Layer 6 of a small transformer language model trained on English Wikipedia (11 layers, counted from 0, width 64). Numbers have three digits each and are written without spaces.
A neuron's activation on a vector x is GELU(weights . x), where the dot is the dot product.
The model reads these tokens: "ani" " made" " peace" " with" " Fa" "is" "al" "," " ang" "ering" " his" " former" " Bahrain" "i" " all" "ies" "," " who" " viewed" " this" " as" " a" " bet" "ray" "al" ".\n\n" "After" " this" " peace" " agreement" "," " in"

The vector x that enters this layer's MLP at each token. A number n stands for (n - 500) times 0.0081.
0 "ani": 607540515503814348573586607574346573444460555357400524402373510385026492510392568368431564498474421527473686647622463389487702499533609462591540673591590507381324449478691464304454453520566637
1 " made": 704512518506840399486597598527370495446463490343426548351367468456049497530368549421458577573455437553470649664611436378449699482538584460679532655590550560402327390511658466290479473552477652
2 " peace": 654494501528820371501586611552383508434499533359422553393374447435041506514370568430475622504509441617474631622611488394487725466579595445579560664579544579397282394500660391257401475543520668
3 " with": 755569528523831384509654595540351493427486476389413562341351480412062513536387525404446568566462407547496636651627472380401691488524611449670512643574531549432345439495640504269467430526482615
4 " Fa": 644565531421777402515595573562391524503467467480455508447385377425131444557494461413551606553506339507518802638692390426488619433535694378581361712576538615419355496416693325191429539567457554
5 "is": 620610457295645442601599617557424460432534434415470548398394394423121595558549502452601628530400327510459848584724385404414554491494686505424481642530567600395494482493676291244304592572521622
6 "al": 551561398319617488495668525680452456382498571363469596416408462471063511645466568388589671495471332594465792552694465374383593452481636461442491701577599563389436499568550388214317558567665522
7 ",": 695573450484835369510595592592368528459459523390444552334320505409059555533432567391475559509415369532500675648670479328440669463493625449598515668564554535412341421512619527291468459505585640
8 " ang": 673481534463724402437580574540404570490460469446426572387417458307124501483398534438554731501415354612494776529689502476453618426630676374629420695633471458442361372498666398199458611509481610
9 "ering": 645559455386743360503673478570524504403535463305437617379342395403032556538475478445609668583517415559485623571704472518482610530582628471608528569626510553332377386541709406263318568453470611
10 " his": 688465486427774356462675526572444503393515472411502562459438397400076504578421421392504673634490382502550515600689504400492659517512620366634497704676552536336388457439704482157425534506499589
11 " former": 683554523429797410466642579524416592411516450431520579443397473308056498593445488464421656529509418437471527570702453387548693538447628414597474729667577576374422420456652409207369478500502616
12 " Bahrain": 610604463411802353598592587643391599404482520418472457449420496386136438544457481471432643547487388523521623509647457395525647536505671449583410756661576608303458461436727278214323466457589573
13 "i": 498569478445726381594582569566342571479351508362468515449339501353118502602448506459455677490461324499461741531642566403578575548491637464474460628645646532339511425457781398213301553613684587
14 " all": 672445542460688519517671585543309557443481546373400532389369565434077508550374521420491661541444348408425651465631498520503600587541617416498477689615657475429465394520689316180360525550702659
15 "ies": 661522439364703372550510635637385546437420594268358560392386538427076574427395475396563726566594475525483623490631464438489592506549621446467516611598514579332456450539828305338362506542597687
16 ",": 723587389484745380470500545566415500454406576359455553309283556459101627573422512356555625493485358609476606569712544360517679500452574392553477598565528581355399417544658565174457533535673629
17 " who": 637573552394799358433582617658332539438398536332407596392424522404122579588384442355515649485355398576558529565702506418451667453557602365567475718644518553376435392475621530219473524498631668
18 " viewed": 621606492425834493418576561596402577409436505286446566383354481386098499622429521390522658463456350584502550502693511441417634547576501344669489638649426498423339403568668475232514602580478727
19 " this": 601477441340768354499722527633466480474480451324501563424425462443039471605429483427498635507428476603544476541701528414438706506548618357589506752625563624409401374475666517206420511510486608
20 " as": 653607416495811476481656600554356495474423457324476594359372513408076410619324498455556590567459446531525561571608453349381724527461586429598449595699477555400484400493715572252462438650496639
21 " a": 648520492402831430440696591565403530468449405422451614387388484468118395624383517482465577581439426481559618609669452327442654473500612389569512779658520561440326387434670622254403463569443551
22 " bet": 641505437373835483456508598579472467481516397488534559402367433390153398447289588519493583518539342595526775575611459360471736586577652528570473628576484599394416338427665444219423570523413642
23 "ray": 431610424402756451397576502621505432460510452398499548347324526431066390582363562559587583618532464569524771610677490463401754505490615449585600561604536614406391359509553418245313566514453620
24 "al": 513555363503732441463675531629480446433398446343500558376367478433040440655373564502554646537537396561404762552641514433495667539547606424532515577714562590367395395469600480219335538620569569
25 ".\n\n": 602534478512821338533643562569366563506468500427444541302377494404062511478407583388368584516475373523491656712636516328431722433476567430623555628574535562407327407486633514334539478502614674
26 "After": 698580527486800357502602475605381463447532406250446589369373488423104493536431455520398688537426390600505554659627452368402714563498609384619520696570389549386434419577688460268519484523639588
27 " this": 596543490413726355500674486635438440453474455319582602418390545419072410585453492458392685561399439625520503606713477392466729538521646333625536694569474697446365360421620484202477470534547580
28 " peace": 563497497558757420470560560595397501466469458359539618421336490438078393502387524543432766499597404649541539577599566395507761501577638431492502650623435609379350363431624322223369493592626637
29 " agreement": 558556466600685437519546487551469480451443461347445560307389433451094516524348551475371651498579489667444618503695531400493747599516652485602459588604484651394378345533684388205313444584660717
30 ",": 663618374534779321490592487629415488463413526321396571286306479484113606529388467482415652421464401567450638617682532483508751502465645416614464602569446627407356424554645565261485474530648578
31 " in": 743581539440806439513671499657453504405462571355406560377339471404210510493451526473460600445376360625525537623667462356337711519408690329599471718566388582421428380491693508217485495476671547

Each question shows the input weights of one neuron of the MLP. A number n stands for (n - 500) times 0.0034.

n46: 393474744735603424606515525438632655419397622543320320619434527435417535471704546464458185557592403463470508598525568412530563328403441653670565704630547479751437634386468534469251399483449392
On which token does it fire most, and how strongly? 0 "ani", at about 3.8

n62: 528751599483316399501482256505452566524370698381587555531518587522440557460634456467456492513414314426400590443348607494541473474669528460513483485428518291606368413482693479571608579511445375
On which token does it fire most? 13 "i"

n106: 434518423481560575355456859183581371510256616474477498726381709660392769348659402521585146530513591607513396365411479638659861526553478534519541687248144572451457466445476656501292298560645226
On which token does it fire most? 16 ","

n93: 397373493539480643359441442624476585536535561565484483456326515483474459575440555600551482410710467452529384543501603474277541536593615534532471665482577277423473506371555508584480291297595543
On which token does it fire most? 28 " peace"

n77: 494471416767340523594517396536431443550448617415393380325696537694453336396432408671373390516562491545647621424504533473607509426395417537658421445532453645623499500567369521369653337712592543
On which token does it fire most? 29 " agreement"

n60: 312379578560490636460543586491582605394517481453474456561372372397512452555462622575351593642580589689408693293442515484453602632531354565447494469411515518613479423583682453444588559222477313
On which token does it fire most? 22 " bet"

n95: 564337407617472381557616481592398374384537583598280529392562401651631331501406484534544250549393339485474633419489544465455395347649599464427719644502586468532493456628311469562522520500654526
On which two tokens does it fire most, strongest first? 6 "al", 14 " all"

n123: 481669659442542529557432642678670607364553483570530560319594404522539412310537586576503552279482374486722441496187538566416570386626535393488625439327359625521529408429538527515384418356583367
On which token does it fire most, and how strongly? 31 " in", at about 1.9

n16: 492414713635665694494384831306630419416611523421312372370410654236394297499619129565532147390416547603618398476326643666455678315499397477427595653400593614515614554458444804477432537741445351
Its three highest activations, in order, are on tokens 20 " as", 21 " a", 3 " with"

n21: 537644488575478439502664542225586511264469520613415810502644707465415596484419421781722509448271395189517432541517263394374532519614442499364641320224458583527584395473591584588454469613534422
Its three highest activations, in order, are on tokens 5 "is", 20 " as", 21 " a"

n99: 294266460531539522463631588558389457517489322467440506414502536461517394507397577395537663402586594652575372613659484431658510606370383539521322449490591453605452645536431473668438456607418559
On which two tokens does it fire most, strongest first? 28 " peace", 29 " agreement"

n64: 392662687539415545377657392626447449557606614512356508584596486502446538561291549581529310579418661546506459349372531589470678404250541503786292521364518412590426381654540387506492622482502525
Its three highest activations, in order, are on tokens 23 "ray", 31 " in", 29 " agreement"

n5: 420474510318465461641611575255448645394457371506316587604716588475313560404655297793524420157467528609523257453409679543716595496555306339551708532312420616495537382355502558458601495824536446
On which two tokens does it fire most, strongest first? 19 " this", 27 " this"

n10: 434482621348560663488457568525380526430794629489262516532710479516375451360555635587337640530456422317460556457421434486400552697566422683435361652457493297522568500573260440587445475510598572
Its three highest activations, in order, are on tokens 14 " all", 6 "al", 5 "is"

n94: 562694307560550509536674588568628426435626393551415707545524682527544703513419484556608552575412280373732215490519658388387409447363643477543554441493385377565369399472482508607498534280283394
On which two tokens does it fire most, strongest first? 31 " in", 21 " a"

n73: 418475518554281393533489463681581454583302572486465552499668552527223515618487539423663405555592560411525645442501607449590632418309537405612572613401547358494423600492435354601502388344445533
On which token does it fire most? 6 "al"

n9: 560530623597476307464535465507167614491634547516404592415535290272392566528511462536254355592563843691648441507432482545605582596569522598406608387401870469408316483453512481630505443549686465
On which token does it fire most, and how strongly? 0 "ani", at about 4.8

n38: 543605521418428431686569421468479511362400635211328500434451373550634496359555467493516595435551425492586628578363538358525478342653505494572540457323603576497558558525515554677353537547417510
On which token does it fire most? 15 "ies"

n91: 499417473477491642545517390314514401364369429279353393798547743557576400586502405494672497548460610571617586428364436588515616607553577388393406556548466590533581376496595341384515566473557395
On which token does it fire most? 14 " all"

n55: 366563563642363580742532381484495374411589605519479612365455483407493466403439508413515438549632267517435663558453509574603442459692439606509512349498486506439442687403432610552338482600673541
On which token does it fire most? 24 "al"

n47: 485585605560285512252511457374563585530492293556483596469477467776445654401455298592571619548477453464407558476418446575596384230457458453195467677604634602544382610372546511496501400605483630
Its three highest activations, in order, are on tokens 5 "is", 4 " Fa", 21 " a"

n1: 638530608525458500427515471657489301429583365368380318474762498559525678378477543303447546482412617338627516435271517297496698523556392519508528578578413416564432672716596569642487417580417398
On which two tokens does it fire most, strongest first? 26 "After", 3 " with"

n30: 334411449377475472408517515419543347577656540548428579384717492567429454545803670576430263355611773220521530688603606362370926515625308408399473515338662276427420318331700545749457392637390357
On which token does it fire most? 21 " a"

n50: 493614607269457463417602636398548620618597444576454710521501429406643435395623485606271494360361480597539417611498433515443289429813551599640509779434493534680342443335381463401441473440431625
On which token does it fire most, and how strongly? 8 " ang", at about 2.9

n108: 401407633800542439604565464488573399573651714438361625632367267371401682585558579462285535578647618590453483540483432480609532470308489570688496402389485300538601416608485469575417549344384459
On which token does it fire most, and how strongly? 29 " agreement", at about 1.6

n29: 647385548572420390328515482280583549583602544510354358639442584581384283402531241728438518594510580588433588551754585482413297840470559548311351435432606498640507449313424444476652387483378528
On which token does it fire most? 4 " Fa"

n39: 524544381445405529518413512347470560500664412649438550394529519505490527537413651657529416588420492623553437592753516510467528600350428633485456621425650453603566370531311376369396691319444542
On which token does it fire most? 23 "ray"

n37: 568473495593423535528488455334796842368291364403567670589462499555339457683646558637541587441630331282510569600600533441496545385583447558397537442155445338592381357643644604594609421298411428
On which token does it fire most? 9 "ering"

n125: 479545480326347586397258519525546353492525204553429527580509398643504424392299727547293720816564481611455488582401297624663572587385401588562558556532392570515501599548492749592602591435377341
On which token does it fire most, and how strongly? 22 " bet", at about 0.66

n112: 559578462591575224546685394272478466654669749731571448422457400490582282495544560497571463504418685452497481866423469291604518152445175712507398301404572478174745519425633661630409564275787744
On which token does it fire most? 25 ".\n\n"

n59: 633428559507520322623443547459374535576528598521525454398443423521772466516457420545444518491574483501475464633566357367595311349585651659399552537494423643409359664459492425454523623443419593
On which token does it fire most? 4 " Fa"

n0: 659558342450503470476487597420438558688599308522614483574423554579457380456500337654418479359547443440400436681295531651247448365619505647587423591528685549587339480542512269501597553506529535
On which token does it fire most? 4 " Fa"

n57: 700439683499824602412627592283453340509561585625510370478417449469403529324468543431433344465503462457741527591426515538532381629487354642503334588370582394622221477308511617677617375410449535
On which token does it fire most, and how strongly? 3 " with", at about 4.5

n104: 269397392566415506501529394597359428473520586595493360636418469393520396476570725414477560515576460581433643459355468666645498606530585438404512350470383553365514566614572375470504645553381497
Its three highest activations, in order, are on tokens 13 "i", 24 "al", 23 "ray"

n65: 623630566435398484676367498558635278590592552489630660450505472506414438582482411714417585577506560493485430563568522609339302379591361738453213504431473528556523706368578315316353438529568555
On which token does it fire most? 5 "is"

n90: 598523526304527565385455583439391509502629518608394503511317419523541543521477554677530670498567535713480524639287502593450290660378440450410347521353426410479564408496572382468473379627510481
On which token does it fire most, and how strongly? 5 "is", at about 1.5

n35: 236478507517716444530253735534400390619464608520407428561577475657471693569549570429194535624426615308457450582729434704535477579307433526651481483379124471731673528515435720443448600112446534
On which token does it fire most? 30 ","

n72: 518463495256412804579403455431392743331525674492270650376472626359715407710655616774427365336324459560524533581377505483260456484700374554465450636672392416404249361650406778547434468526471543
On which token does it fire most, and how strongly? 18 " viewed", at about 1.4

n79: 520493526483520562619699478423476623453481549435408551581437650376336521623599482508539204521596636313286525390542404514511414588218484372496385475536630632593464705534401534460577569561427275
On which token does it fire most, and how strongly? 11 " former", at about 2

n97: 602471389479432260485622364505373456683362632448538536400528609628487634673378502488423368290563610417842333660585462509365595293491429456546368408556440523649357569530503604663532537545659408
On which token does it fire most, and how strongly? 30 ",", at about 3.7